Layer 7 of a small transformer language model trained on English Wikipedia (11 layers, counted from 0, width 96).
A neuron adds its activation times its output weights to the MLP's output. To switch it off is to set its activation to zero at one token and run the rest of the model.
A neuron's activation on a vector x is GELU(weights . x + bias), where the dot is the dot product.

Input weights of the MLP neurons that the questions are about. A number n stands for (n - 128) times 0.0079.
n3 (bias -0.197): 189, 110, 148, 109, 150, 105, 168, 143, 152, 147, 108, 145, 150, 133, 175, 185, 156, 74, 168, 117, 174, 154, 155, 81, 154, 105, 117, 131, 138, 96, 90, 70, 159, 179, 195, 127, 53, 125, 99, 120, 116, 95, 15, 118, 119, 105, 147, 150, 89, 141, 182, 93, 159, 98, 154, 124, 126, 174, 94, 126, 131, 80, 100, 88, 110, 154, 128, 91, 143, 120, 179, 160, 113, 112, 46, 147, 114, 142, 143, 82, 127, 134, 137, 131, 178, 104, 135, 118, 195, 114, 104, 170, 134, 128, 129, 165
n9 (bias -0.164): 128, 118, 140, 112, 98, 127, 94, 115, 172, 121, 129, 202, 139, 170, 80, 155, 70, 132, 100, 88, 163, 100, 46, 123, 102, 112, 100, 131, 140, 139, 141, 136, 123, 122, 146, 52, 100, 95, 127, 138, 118, 100, 106, 126, 167, 168, 150, 136, 124, 82, 172, 119, 89, 172, 125, 96, 158, 153, 124, 80, 133, 124, 180, 147, 84, 116, 162, 123, 105, 124, 94, 146, 111, 118, 137, 118, 182, 160, 110, 114, 146, 164, 101, 130, 99, 146, 155, 184, 166, 153, 168, 101, 178, 111, 122, 117
n18 (bias -0.171): 130, 123, 205, 180, 66, 139, 87, 114, 174, 91, 113, 178, 115, 175, 136, 135, 81, 118, 108, 117, 120, 144, 132, 147, 128, 99, 110, 158, 142, 145, 116, 116, 122, 96, 142, 87, 94, 146, 112, 86, 107, 157, 137, 170, 110, 142, 133, 134, 101, 152, 132, 177, 122, 166, 133, 141, 148, 69, 113, 126, 171, 115, 198, 114, 137, 60, 150, 110, 92, 199, 123, 142, 147, 65, 60, 104, 104, 106, 174, 128, 168, 113, 103, 166, 142, 152, 82, 138, 180, 108, 112, 186, 106, 130, 157, 141
n54 (bias -0.145): 109, 127, 84, 167, 145, 108, 145, 112, 143, 117, 145, 142, 109, 150, 147, 139, 153, 143, 178, 150, 185, 117, 92, 118, 48, 100, 114, 148, 134, 168, 134, 129, 137, 108, 140, 136, 91, 197, 113, 142, 181, 73, 126, 86, 138, 59, 158, 98, 118, 102, 133, 106, 139, 172, 163, 75, 162, 150, 136, 101, 114, 119, 133, 135, 87, 146, 154, 187, 166, 102, 137, 150, 126, 144, 145, 110, 130, 118, 88, 133, 149, 136, 98, 84, 82, 126, 132, 152, 167, 91, 127, 172, 95, 160, 156, 125
n110 (bias -0.212): 66, 128, 48, 144, 20, 110, 156, 116, 137, 116, 135, 113, 57, 89, 111, 151, 150, 92, 34, 144, 183, 153, 144, 165, 163, 135, 140, 104, 139, 180, 51, 190, 115, 131, 137, 199, 142, 114, 81, 140, 112, 174, 130, 31, 144, 160, 126, 116, 139, 181, 146, 116, 150, 130, 176, 64, 81, 107, 138, 132, 177, 157, 163, 170, 172, 160, 151, 168, 176, 119, 82, 106, 121, 88, 130, 78, 129, 99, 162, 141, 158, 133, 138, 137, 99, 152, 136, 140, 170, 114, 164, 139, 96, 148, 166, 113
n133 (bias -0.225): 115, 144, 128, 89, 109, 144, 126, 105, 146, 154, 129, 228, 118, 138, 139, 203, 120, 109, 212, 162, 127, 159, 162, 138, 90, 124, 130, 109, 82, 102, 135, 125, 144, 125, 127, 108, 87, 107, 143, 173, 135, 116, 73, 150, 156, 112, 71, 113, 127, 112, 116, 192, 118, 105, 121, 75, 153, 117, 146, 67, 182, 113, 152, 98, 125, 144, 91, 155, 141, 156, 149, 123, 104, 130, 119, 102, 163, 109, 139, 99, 82, 134, 162, 144, 124, 117, 173, 133, 138, 138, 104, 121, 97, 156, 125, 139
n157 (bias -0.233): 104, 65, 197, 126, 131, 123, 107, 189, 124, 197, 146, 112, 130, 179, 126, 124, 148, 134, 203, 135, 81, 131, 172, 86, 142, 121, 152, 121, 165, 98, 106, 114, 95, 105, 133, 87, 134, 79, 153, 118, 124, 105, 121, 82, 155, 185, 126, 121, 138, 71, 154, 142, 103, 114, 159, 182, 120, 122, 166, 179, 46, 132, 104, 122, 152, 165, 106, 106, 114, 106, 131, 136, 122, 87, 110, 95, 153, 142, 98, 140, 120, 156, 188, 152, 124, 124, 126, 104, 98, 166, 163, 58, 134, 85, 110, 99
n200 (bias -0.190): 145, 133, 111, 124, 154, 108, 157, 134, 117, 58, 156, 173, 137, 175, 33, 139, 113, 133, 133, 147, 137, 112, 93, 133, 107, 119, 135, 150, 147, 142, 132, 132, 141, 115, 142, 152, 100, 145, 122, 146, 135, 114, 134, 154, 157, 169, 119, 145, 131, 121, 109, 139, 110, 142, 158, 124, 123, 122, 99, 124, 83, 124, 159, 139, 168, 124, 99, 112, 105, 135, 159, 120, 118, 88, 131, 140, 157, 92, 123, 124, 89, 150, 164, 146, 135, 141, 103, 125, 133, 150, 111, 167, 110, 144, 103, 138
n266 (bias -0.258): 45, 150, 90, 97, 89, 165, 101, 68, 127, 153, 107, 167, 128, 136, 111, 156, 166, 122, 127, 73, 122, 163, 136, 139, 105, 169, 126, 160, 170, 138, 111, 125, 172, 118, 174, 74, 122, 121, 90, 92, 92, 187, 108, 107, 158, 117, 141, 90, 196, 153, 193, 71, 93, 101, 178, 179, 99, 128, 60, 148, 176, 133, 113, 103, 73, 82, 165, 141, 142, 107, 144, 206, 135, 107, 93, 81, 152, 114, 96, 120, 138, 133, 144, 111, 133, 160, 232, 156, 158, 175, 118, 150, 128, 156, 159, 74
n342 (bias -0.205): 126, 78, 170, 147, 123, 231, 110, 88, 127, 190, 119, 186, 115, 93, 114, 95, 174, 92, 110, 124, 163, 117, 144, 128, 116, 85, 148, 129, 128, 98, 79, 155, 125, 95, 185, 97, 141, 106, 112, 139, 112, 57, 78, 249, 104, 170, 86, 149, 107, 88, 94, 128, 130, 135, 140, 133, 96, 136, 163, 123, 133, 113, 92, 128, 74, 115, 127, 139, 160, 133, 101, 96, 87, 146, 152, 154, 78, 100, 107, 140, 186, 115, 126, 203, 122, 122, 163, 118, 100, 130, 166, 151, 164, 155, 98, 182
n359 (bias -0.239): 87, 162, 86, 99, 170, 158, 112, 149, 120, 167, 129, 122, 153, 187, 188, 71, 129, 86, 169, 141, 157, 159, 177, 100, 119, 124, 94, 93, 116, 99, 141, 132, 155, 132, 108, 144, 166, 153, 115, 113, 143, 104, 101, 124, 69, 97, 108, 166, 144, 157, 147, 151, 102, 7, 187, 165, 100, 65, 100, 109, 142, 153, 171, 129, 166, 189, 96, 130, 101, 100, 189, 103, 150, 140, 139, 74, 124, 129, 53, 135, 127, 144, 179, 151, 114, 90, 184, 114, 167, 116, 158, 132, 135, 131, 130, 143

Output weights of the MLP neurons that the questions are about. A number n stands for (n - 128) times 0.0081.
n3: 103, 122, 97, 35, 115, 82, 141, 115, 139, 119, 136, 158, 153, 117, 103, 109, 89, 110, 119, 177, 94, 153, 119, 144, 115, 159, 131, 95, 97, 138, 105, 178, 129, 145, 222, 140, 86, 144, 136, 184, 106, 185, 149, 132, 87, 166, 126, 114, 118, 111, 117, 68, 116, 122, 127, 78, 167, 150, 96, 136, 176, 100, 152, 135, 76, 168, 123, 98, 82, 185, 135, 187, 122, 133, 80, 130, 109, 140, 115, 87, 124, 89, 135, 119, 239, 100, 151, 174, 155, 120, 119, 87, 159, 136, 195, 144
n9: 95, 137, 157, 103, 152, 141, 177, 154, 99, 189, 169, 88, 121, 148, 106, 122, 120, 155, 108, 135, 137, 136, 113, 109, 180, 165, 115, 84, 123, 101, 125, 139, 163, 122, 151, 180, 113, 183, 127, 156, 99, 127, 198, 129, 100, 147, 120, 117, 43, 157, 68, 154, 146, 86, 106, 140, 122, 149, 109, 144, 142, 110, 107, 137, 148, 84, 103, 162, 112, 123, 136, 83, 140, 172, 146, 108, 96, 125, 134, 133, 108, 200, 158, 136, 74, 92, 100, 103, 110, 148, 117, 105, 123, 113, 153, 100
n18: 148, 109, 137, 88, 130, 202, 83, 97, 143, 165, 138, 198, 145, 84, 99, 102, 101, 145, 34, 110, 57, 109, 144, 124, 160, 115, 104, 140, 84, 122, 103, 128, 164, 102, 177, 127, 140, 93, 71, 163, 156, 132, 153, 186, 95, 175, 180, 109, 109, 133, 96, 161, 96, 96, 97, 143, 112, 148, 108, 157, 147, 144, 131, 111, 90, 180, 172, 136, 163, 121, 114, 114, 133, 141, 108, 152, 79, 172, 126, 143, 69, 191, 130, 136, 109, 122, 151, 137, 113, 153, 118, 152, 137, 115, 104, 148
n54: 147, 127, 143, 127, 81, 204, 129, 125, 109, 167, 141, 94, 99, 235, 75, 140, 102, 103, 127, 55, 111, 158, 92, 135, 138, 125, 124, 56, 133, 122, 123, 123, 153, 175, 146, 153, 172, 76, 105, 96, 111, 153, 117, 157, 132, 199, 119, 124, 189, 135, 170, 165, 122, 138, 125, 158, 170, 89, 137, 138, 82, 104, 112, 96, 198, 112, 122, 119, 127, 110, 116, 118, 142, 98, 101, 79, 135, 105, 176, 111, 70, 160, 163, 192, 160, 94, 146, 44, 110, 182, 145, 95, 145, 97, 88, 163
n110: 194, 167, 143, 140, 120, 117, 82, 86, 147, 147, 86, 150, 132, 140, 113, 110, 135, 138, 185, 177, 32, 155, 98, 102, 80, 152, 102, 117, 148, 110, 197, 90, 105, 71, 150, 141, 152, 174, 90, 172, 156, 162, 92, 95, 173, 72, 201, 100, 156, 105, 153, 79, 84, 145, 126, 162, 190, 120, 92, 116, 128, 69, 31, 112, 100, 72, 126, 132, 121, 121, 125, 147, 137, 111, 125, 136, 154, 111, 133, 128, 153, 121, 142, 164, 225, 169, 101, 117, 120, 113, 131, 116, 147, 108, 114, 182
n133: 152, 147, 146, 127, 83, 162, 89, 147, 155, 97, 136, 107, 95, 169, 139, 98, 63, 147, 87, 63, 112, 128, 115, 119, 122, 152, 109, 111, 154, 135, 142, 101, 181, 181, 133, 133, 172, 123, 148, 139, 154, 122, 121, 89, 176, 127, 183, 140, 155, 149, 109, 112, 126, 182, 92, 144, 95, 148, 86, 148, 115, 111, 114, 115, 96, 104, 174, 129, 135, 110, 139, 121, 176, 114, 108, 73, 48, 136, 142, 127, 101, 145, 142, 190, 157, 126, 136, 117, 152, 138, 116, 153, 173, 88, 26, 162
n157: 116, 126, 110, 133, 150, 119, 177, 215, 195, 60, 145, 148, 150, 165, 126, 109, 170, 76, 158, 158, 81, 120, 138, 86, 66, 96, 138, 171, 79, 74, 112, 114, 183, 118, 112, 150, 101, 168, 197, 100, 108, 101, 34, 126, 96, 192, 108, 123, 112, 130, 136, 171, 166, 80, 59, 127, 220, 73, 149, 157, 110, 164, 147, 149, 112, 110, 110, 102, 89, 92, 105, 142, 85, 143, 141, 121, 173, 130, 87, 162, 160, 119, 125, 134, 120, 168, 122, 164, 116, 166, 142, 121, 135, 145, 142, 102
n200: 162, 180, 139, 89, 102, 76, 82, 127, 176, 178, 70, 81, 106, 136, 245, 109, 110, 140, 154, 120, 168, 155, 185, 102, 157, 163, 129, 121, 102, 115, 125, 122, 108, 87, 128, 113, 142, 147, 111, 103, 117, 182, 139, 124, 145, 113, 95, 129, 135, 108, 131, 151, 126, 119, 86, 124, 111, 171, 152, 126, 149, 195, 164, 107, 61, 138, 151, 138, 120, 99, 87, 128, 156, 177, 156, 137, 128, 152, 137, 183, 241, 127, 48, 74, 115, 152, 105, 121, 126, 36, 137, 46, 155, 137, 135, 93
n266: 139, 150, 98, 215, 159, 132, 81, 119, 150, 117, 72, 134, 124, 98, 128, 105, 179, 141, 144, 162, 122, 123, 95, 75, 137, 158, 177, 137, 104, 71, 69, 180, 115, 165, 112, 184, 113, 81, 124, 63, 144, 198, 90, 118, 139, 161, 138, 190, 146, 188, 101, 89, 118, 155, 102, 132, 137, 179, 132, 89, 112, 87, 62, 130, 127, 93, 124, 133, 158, 85, 151, 83, 148, 148, 131, 185, 134, 187, 98, 49, 139, 79, 115, 155, 102, 103, 192, 113, 83, 178, 135, 144, 120, 97, 173, 116
n342: 71, 157, 198, 41, 128, 80, 174, 197, 128, 67, 170, 61, 118, 94, 121, 143, 129, 196, 50, 142, 54, 145, 136, 134, 101, 141, 116, 116, 111, 115, 171, 133, 115, 193, 97, 122, 155, 107, 101, 189, 92, 205, 145, 145, 141, 170, 147, 199, 100, 138, 108, 138, 121, 94, 130, 151, 113, 138, 115, 170, 97, 122, 179, 131, 143, 97, 107, 137, 102, 137, 135, 143, 91, 36, 98, 173, 141, 133, 176, 121, 142, 130, 136, 65, 104, 159, 143, 152, 121, 151, 82, 142, 119, 106, 89, 131
n359: 117, 155, 152, 166, 122, 180, 102, 133, 99, 17, 95, 173, 128, 166, 73, 131, 150, 131, 74, 135, 129, 117, 99, 154, 135, 120, 128, 101, 85, 130, 92, 124, 121, 181, 140, 124, 99, 52, 97, 126, 151, 225, 118, 202, 130, 248, 130, 129, 160, 107, 86, 142, 157, 217, 135, 82, 105, 188, 100, 150, 150, 101, 122, 108, 148, 77, 126, 97, 160, 121, 109, 91, 106, 161, 109, 168, 129, 173, 149, 86, 113, 109, 194, 122, 179, 157, 104, 39, 77, 148, 92, 113, 151, 142, 151, 120

Each question names a token from some text and the token that comes next. It shows the vector x that enters the MLP there. A number n stands for (n - 128) times 0.04.

Then comes g, the gradient of the next token's log-probability with respect to the MLP's output, scaled to length 1. A neuron's effect is roughly proportional to its activation times (output weights . g). A number n stands for (n - 128) times 0.0035.

"46", then " and"
x: 110, 126, 110, 131, 130, 100, 127, 138, 80, 122, 111, 135, 183, 119, 84, 113, 108, 97, 159, 126, 124, 85, 140, 118, 131, 129, 116, 170, 130, 70, 134, 122, 126, 152, 116, 117, 135, 134, 167, 169, 133, 104, 146, 113, 144, 110, 123, 151, 138, 113, 115, 161, 151, 125, 104, 166, 105, 138, 116, 152, 134, 120, 152, 140, 141, 129, 90, 161, 150, 120, 141, 125, 94, 166, 158, 150, 111, 155, 106, 150, 90, 168, 127, 107, 104, 129, 114, 152, 95, 110, 90, 136, 138, 138, 149, 108
g: 138, 86, 110, 133, 82, 141, 147, 102, 108, 79, 111, 179, 120, 108, 124, 113, 115, 140, 116, 134, 179, 206, 98, 140, 158, 124, 140, 165, 117, 117, 99, 81, 150, 125, 97, 162, 113, 114, 106, 120, 140, 111, 102, 99, 114, 162, 140, 105, 132, 249, 122, 180, 146, 172, 119, 161, 81, 156, 150, 156, 119, 135, 77, 113, 128, 124, 136, 148, 149, 153, 164, 156, 107, 137, 119, 129, 110, 128, 148, 74, 136, 174, 111, 139, 113, 127, 83, 149, 130, 136, 130, 101, 118, 118, 81, 89
Which neuron, switched off, raises the next token's probability most? n200

"on", then " of"
x: 114, 134, 121, 148, 133, 86, 127, 124, 124, 116, 163, 110, 134, 79, 101, 138, 166, 101, 115, 165, 126, 103, 133, 135, 150, 138, 151, 162, 135, 81, 106, 131, 122, 117, 138, 114, 124, 86, 109, 154, 112, 130, 151, 144, 123, 92, 122, 144, 157, 154, 81, 137, 150, 128, 116, 155, 115, 148, 91, 187, 123, 114, 102, 163, 127, 111, 97, 149, 118, 163, 125, 133, 123, 101, 166, 139, 100, 119, 133, 130, 114, 157, 129, 105, 117, 152, 123, 162, 105, 140, 107, 104, 123, 152, 129, 152
g: 149, 153, 146, 174, 108, 94, 102, 130, 126, 161, 106, 99, 140, 161, 132, 107, 128, 149, 128, 138, 77, 124, 178, 129, 166, 132, 201, 75, 164, 179, 154, 139, 125, 82, 100, 135, 140, 146, 52, 116, 112, 157, 154, 54, 154, 88, 152, 122, 166, 192, 118, 86, 133, 159, 96, 105, 160, 190, 90, 103, 147, 97, 122, 137, 122, 131, 119, 125, 108, 155, 127, 128, 135, 89, 130, 138, 130, 157, 111, 91, 103, 106, 157, 143, 117, 132, 160, 128, 126, 78, 98, 100, 129, 146, 134, 101
Which two neurons, each switched off alone, lower its probability most, in order? n110, n200

"dom", then " where"
x: 93, 111, 118, 126, 130, 101, 118, 137, 115, 116, 131, 139, 146, 87, 113, 129, 106, 105, 127, 117, 130, 129, 128, 118, 99, 116, 168, 164, 147, 117, 139, 104, 105, 75, 149, 126, 133, 153, 115, 144, 150, 151, 133, 113, 127, 104, 150, 143, 108, 157, 90, 130, 193, 132, 102, 129, 121, 150, 102, 146, 130, 92, 130, 154, 148, 112, 150, 145, 127, 158, 173, 116, 103, 123, 128, 172, 101, 172, 132, 195, 129, 152, 144, 102, 156, 91, 149, 112, 112, 124, 85, 141, 123, 124, 126, 118
g: 111, 108, 170, 120, 127, 169, 104, 105, 93, 107, 120, 176, 88, 164, 185, 123, 118, 162, 74, 119, 173, 187, 125, 141, 145, 106, 116, 160, 73, 104, 122, 141, 158, 116, 83, 140, 152, 104, 98, 116, 129, 99, 182, 128, 118, 171, 106, 146, 153, 115, 127, 127, 144, 196, 116, 126, 122, 130, 153, 115, 122, 110, 91, 120, 120, 88, 154, 140, 138, 104, 194, 105, 161, 114, 164, 102, 101, 148, 163, 110, 102, 130, 156, 172, 60, 109, 61, 108, 154, 118, 96, 146, 141, 147, 121, 112
Which neuron, switched off, raises the next token's probability most? n3

" have", then " released"
x: 134, 106, 95, 142, 135, 98, 103, 143, 101, 111, 137, 126, 134, 63, 89, 107, 121, 98, 85, 126, 122, 60, 138, 156, 142, 135, 134, 171, 139, 74, 107, 140, 149, 136, 131, 113, 134, 161, 162, 133, 127, 131, 124, 150, 127, 154, 110, 137, 120, 167, 152, 129, 142, 121, 111, 131, 123, 156, 108, 122, 141, 116, 171, 120, 133, 157, 132, 119, 126, 180, 108, 133, 110, 117, 118, 138, 106, 148, 150, 118, 130, 142, 156, 131, 146, 145, 126, 134, 79, 140, 127, 120, 130, 126, 125, 112
g: 96, 135, 94, 142, 189, 143, 176, 171, 122, 96, 134, 183, 141, 147, 131, 156, 123, 155, 134, 139, 122, 94, 99, 105, 117, 132, 130, 155, 131, 152, 101, 125, 137, 94, 71, 81, 167, 137, 160, 195, 108, 98, 153, 136, 137, 151, 131, 136, 152, 109, 97, 143, 106, 91, 83, 100, 170, 73, 114, 101, 136, 78, 121, 122, 130, 76, 84, 91, 144, 113, 174, 141, 131, 117, 149, 189, 157, 110, 149, 115, 140, 184, 112, 145, 106, 170, 112, 156, 111, 108, 164, 131, 111, 129, 114, 64
Which neuron, switched off, raises the next token's probability most? n200

" n", then "il"
x: 159, 128, 140, 127, 152, 41, 153, 105, 153, 127, 143, 117, 139, 98, 119, 149, 141, 123, 155, 139, 81, 66, 113, 140, 83, 147, 178, 141, 121, 121, 124, 157, 139, 102, 105, 128, 124, 119, 130, 128, 105, 115, 153, 87, 116, 108, 116, 125, 98, 166, 134, 137, 121, 126, 111, 148, 134, 131, 114, 103, 138, 113, 124, 132, 135, 124, 101, 118, 134, 190, 137, 126, 138, 156, 128, 181, 117, 114, 115, 177, 116, 163, 165, 117, 75, 140, 119, 141, 138, 124, 114, 144, 116, 121, 150, 141
g: 154, 130, 139, 137, 164, 134, 116, 140, 83, 151, 207, 101, 158, 131, 146, 91, 106, 112, 186, 88, 105, 131, 158, 182, 140, 117, 97, 116, 153, 77, 151, 88, 143, 95, 155, 130, 99, 137, 115, 160, 135, 165, 138, 145, 139, 87, 95, 70, 81, 116, 93, 91, 152, 168, 166, 120, 120, 111, 75, 72, 127, 130, 141, 157, 152, 91, 105, 120, 169, 102, 169, 88, 102, 135, 172, 149, 79, 162, 107, 161, 122, 107, 119, 149, 123, 117, 169, 148, 147, 133, 147, 99, 135, 131, 109, 153
Which neuron, switched off, raises the next token's probability most? n54

" wrote", then " for"
x: 136, 103, 95, 105, 127, 56, 101, 127, 88, 134, 138, 117, 154, 85, 96, 136, 108, 93, 139, 152, 112, 61, 152, 136, 160, 124, 164, 150, 118, 76, 127, 113, 131, 151, 119, 140, 144, 136, 136, 124, 125, 133, 130, 137, 142, 135, 137, 137, 159, 137, 146, 125, 128, 114, 93, 143, 128, 164, 128, 121, 116, 140, 128, 144, 152, 154, 131, 135, 135, 157, 132, 159, 127, 129, 143, 162, 67, 139, 134, 133, 102, 163, 126, 125, 106, 129, 142, 149, 94, 143, 86, 116, 143, 104, 154, 92
g: 84, 139, 220, 104, 66, 117, 118, 123, 98, 111, 110, 145, 127, 141, 137, 100, 86, 145, 95, 138, 140, 134, 108, 124, 147, 154, 144, 128, 178, 174, 137, 111, 163, 89, 133, 126, 149, 106, 96, 126, 82, 126, 138, 122, 112, 109, 128, 124, 122, 129, 85, 124, 128, 143, 48, 136, 111, 180, 148, 182, 111, 135, 132, 114, 97, 160, 105, 118, 149, 149, 118, 87, 77, 166, 145, 117, 128, 165, 165, 181, 131, 156, 128, 103, 79, 137, 172, 130, 161, 189, 97, 149, 140, 123, 77, 146
Which neuron, switched off, raises the next token's probability most? n157

"hi", then " Series"
x: 93, 141, 96, 112, 137, 123, 118, 136, 88, 119, 156, 120, 171, 100, 119, 97, 125, 88, 150, 130, 102, 108, 110, 166, 137, 143, 166, 172, 110, 114, 147, 132, 128, 118, 110, 137, 99, 148, 133, 165, 117, 87, 131, 130, 111, 95, 120, 166, 121, 139, 88, 128, 174, 132, 157, 152, 155, 122, 119, 160, 136, 125, 129, 140, 129, 116, 135, 146, 126, 145, 124, 129, 114, 161, 146, 133, 120, 129, 71, 141, 112, 159, 141, 92, 112, 176, 136, 132, 82, 94, 119, 152, 131, 149, 130, 126
g: 80, 78, 124, 206, 113, 108, 155, 148, 89, 118, 142, 128, 111, 113, 133, 157, 136, 168, 78, 194, 112, 129, 132, 126, 137, 143, 163, 120, 59, 172, 113, 130, 153, 125, 64, 151, 126, 85, 149, 118, 117, 137, 103, 130, 137, 118, 166, 137, 156, 61, 86, 143, 133, 124, 104, 118, 130, 170, 146, 183, 145, 91, 157, 138, 147, 97, 77, 89, 160, 138, 129, 162, 124, 107, 169, 168, 115, 126, 132, 121, 153, 135, 141, 75, 104, 181, 135, 158, 118, 136, 114, 127, 124, 87, 101, 124
Which neuron, switched off, lowers the next token's probability most? n359

"a", then " layer"
x: 107, 125, 99, 135, 148, 54, 97, 119, 98, 144, 134, 106, 186, 94, 112, 99, 140, 140, 143, 133, 128, 124, 141, 149, 114, 131, 122, 121, 136, 64, 109, 150, 153, 112, 118, 113, 130, 131, 151, 167, 131, 117, 118, 118, 115, 50, 151, 129, 111, 153, 107, 126, 155, 140, 150, 134, 132, 169, 135, 147, 116, 134, 147, 137, 118, 128, 103, 145, 114, 176, 166, 125, 107, 138, 146, 158, 125, 144, 100, 111, 91, 153, 131, 124, 84, 152, 120, 131, 155, 150, 121, 137, 123, 120, 140, 117
g: 143, 101, 166, 75, 110, 137, 139, 147, 183, 99, 120, 110, 101, 114, 69, 95, 154, 152, 154, 164, 122, 139, 158, 125, 151, 118, 151, 60, 112, 155, 96, 133, 109, 110, 133, 166, 79, 112, 93, 150, 130, 148, 117, 129, 126, 145, 127, 138, 117, 129, 140, 106, 144, 137, 109, 111, 142, 186, 161, 112, 123, 61, 128, 153, 119, 93, 107, 109, 112, 158, 118, 192, 126, 124, 81, 151, 144, 149, 134, 109, 164, 86, 118, 134, 190, 119, 52, 196, 126, 140, 168, 99, 107, 152, 116, 172
Which neuron, switched off, lowers the next token's probability most? n359

"So", then "und"
x: 137, 122, 115, 150, 123, 130, 123, 127, 98, 124, 145, 142, 149, 112, 97, 141, 119, 134, 145, 144, 139, 92, 106, 118, 141, 158, 180, 180, 120, 84, 154, 139, 115, 91, 121, 171, 121, 158, 132, 150, 123, 139, 122, 154, 84, 98, 123, 130, 139, 145, 84, 132, 111, 105, 141, 113, 147, 118, 78, 127, 139, 81, 141, 122, 120, 120, 125, 136, 110, 164, 94, 142, 105, 168, 148, 177, 93, 159, 155, 123, 114, 122, 136, 130, 114, 172, 117, 129, 83, 152, 135, 143, 113, 102, 143, 123
g: 151, 108, 152, 89, 128, 153, 125, 182, 138, 154, 106, 111, 175, 136, 146, 108, 124, 105, 88, 140, 159, 82, 115, 141, 107, 93, 196, 153, 143, 139, 67, 116, 115, 136, 177, 137, 153, 85, 94, 110, 96, 100, 131, 138, 129, 131, 102, 81, 85, 158, 141, 128, 163, 131, 106, 121, 138, 130, 113, 121, 98, 143, 161, 97, 109, 149, 99, 94, 153, 144, 136, 149, 109, 105, 151, 179, 172, 152, 141, 99, 155, 126, 111, 74, 61, 172, 168, 151, 93, 165, 105, 166, 98, 136, 185, 99
Which two neurons, each switched off alone, lower its probability most, in order? n342, n200

"u", then " Yu"
x: 102, 164, 108, 125, 141, 89, 116, 100, 128, 125, 149, 145, 175, 98, 136, 120, 120, 124, 121, 130, 105, 115, 129, 129, 118, 149, 140, 163, 123, 83, 135, 169, 157, 122, 147, 88, 120, 149, 129, 171, 131, 116, 167, 126, 108, 62, 130, 121, 122, 142, 106, 165, 108, 115, 122, 161, 137, 132, 124, 146, 135, 109, 113, 131, 156, 118, 115, 102, 101, 136, 129, 146, 128, 126, 159, 191, 100, 137, 78, 144, 110, 160, 146, 91, 80, 125, 154, 125, 93, 171, 115, 156, 116, 136, 133, 132
g: 106, 109, 133, 169, 140, 127, 95, 96, 130, 171, 96, 127, 147, 76, 158, 84, 132, 159, 161, 148, 78, 105, 178, 39, 89, 155, 147, 103, 145, 135, 91, 106, 148, 111, 145, 164, 135, 141, 101, 83, 182, 112, 112, 110, 145, 110, 135, 154, 164, 144, 165, 144, 124, 98, 125, 118, 110, 117, 88, 124, 168, 122, 126, 96, 110, 188, 91, 102, 148, 119, 141, 99, 170, 148, 123, 159, 173, 162, 133, 168, 145, 90, 156, 75, 149, 83, 165, 140, 127, 146, 132, 133, 107, 139, 121, 89
Which two neurons, each switched off alone, lower its probability most, in order? n266, n200

" as", then " Mans"
x: 135, 130, 99, 148, 116, 75, 109, 145, 113, 141, 135, 113, 145, 52, 108, 123, 103, 111, 92, 142, 129, 105, 153, 108, 125, 147, 169, 170, 135, 90, 120, 147, 150, 108, 130, 116, 151, 123, 139, 120, 124, 103, 169, 126, 139, 137, 112, 134, 134, 182, 125, 149, 131, 126, 111, 144, 105, 140, 86, 113, 124, 133, 145, 156, 130, 153, 125, 155, 120, 141, 150, 146, 131, 134, 118, 136, 140, 134, 149, 125, 108, 152, 118, 113, 133, 107, 106, 126, 76, 156, 132, 126, 101, 137, 128, 127
g: 105, 148, 126, 156, 143, 177, 111, 102, 144, 160, 109, 156, 128, 138, 147, 111, 121, 151, 116, 113, 151, 114, 107, 77, 84, 147, 120, 121, 137, 91, 123, 67, 130, 147, 178, 179, 92, 89, 115, 78, 179, 122, 128, 96, 102, 126, 170, 83, 157, 116, 191, 103, 108, 151, 199, 133, 120, 93, 132, 75, 127, 97, 127, 126, 143, 136, 162, 82, 138, 87, 157, 92, 127, 158, 166, 73, 119, 120, 82, 133, 125, 138, 157, 169, 145, 118, 163, 132, 158, 155, 96, 164, 144, 160, 101, 119
Which neuron, switched off, lowers the next token's probability most? n110

" their", then " be"
x: 131, 107, 112, 112, 127, 92, 123, 133, 117, 135, 128, 133, 171, 57, 101, 110, 85, 107, 123, 146, 150, 40, 106, 145, 100, 124, 140, 170, 132, 107, 113, 132, 123, 113, 148, 111, 124, 116, 136, 148, 110, 140, 102, 122, 116, 142, 122, 172, 116, 163, 113, 125, 157, 114, 105, 132, 147, 153, 163, 120, 111, 132, 133, 141, 122, 157, 115, 127, 132, 170, 129, 106, 138, 135, 110, 151, 109, 173, 124, 163, 131, 136, 137, 103, 161, 135, 130, 133, 97, 159, 148, 122, 121, 142, 143, 147
g: 137, 95, 178, 171, 147, 159, 159, 89, 151, 106, 139, 137, 128, 106, 172, 147, 154, 135, 134, 101, 78, 135, 121, 150, 154, 87, 168, 165, 153, 94, 121, 194, 81, 123, 87, 121, 106, 144, 135, 151, 102, 110, 79, 171, 183, 96, 90, 143, 109, 141, 141, 135, 117, 93, 156, 167, 132, 154, 161, 130, 45, 82, 157, 114, 121, 126, 135, 160, 167, 159, 148, 125, 87, 114, 160, 145, 69, 105, 102, 130, 131, 143, 155, 88, 118, 139, 126, 110, 114, 94, 138, 125, 88, 91, 144, 112
Which neuron, switched off, lowers the next token's probability most? n342

"ero", then "n"
x: 91, 142, 121, 148, 143, 124, 139, 99, 90, 94, 130, 109, 160, 111, 114, 156, 129, 144, 100, 120, 118, 115, 113, 146, 140, 150, 123, 124, 140, 86, 139, 125, 124, 129, 127, 122, 104, 156, 124, 140, 111, 115, 116, 103, 108, 139, 147, 131, 99, 166, 70, 140, 153, 118, 136, 142, 163, 128, 92, 155, 132, 98, 162, 142, 107, 130, 126, 148, 145, 141, 187, 126, 133, 109, 107, 143, 130, 109, 90, 159, 106, 161, 157, 115, 124, 106, 138, 169, 105, 93, 118, 120, 123, 147, 162, 155
g: 107, 129, 124, 155, 164, 111, 146, 90, 87, 156, 148, 163, 146, 122, 79, 115, 108, 127, 92, 158, 146, 110, 101, 128, 138, 158, 79, 127, 149, 103, 210, 135, 128, 142, 112, 103, 126, 154, 160, 107, 128, 201, 127, 120, 122, 143, 142, 183, 116, 170, 107, 119, 91, 112, 120, 104, 140, 138, 85, 117, 148, 111, 130, 153, 131, 145, 172, 133, 132, 78, 85, 80, 68, 170, 148, 86, 141, 124, 123, 129, 156, 140, 80, 181, 133, 146, 140, 86, 108, 118, 168, 63, 165, 145, 97, 149
Which two neurons, each switched off alone, lower its probability most, in order? n200, n359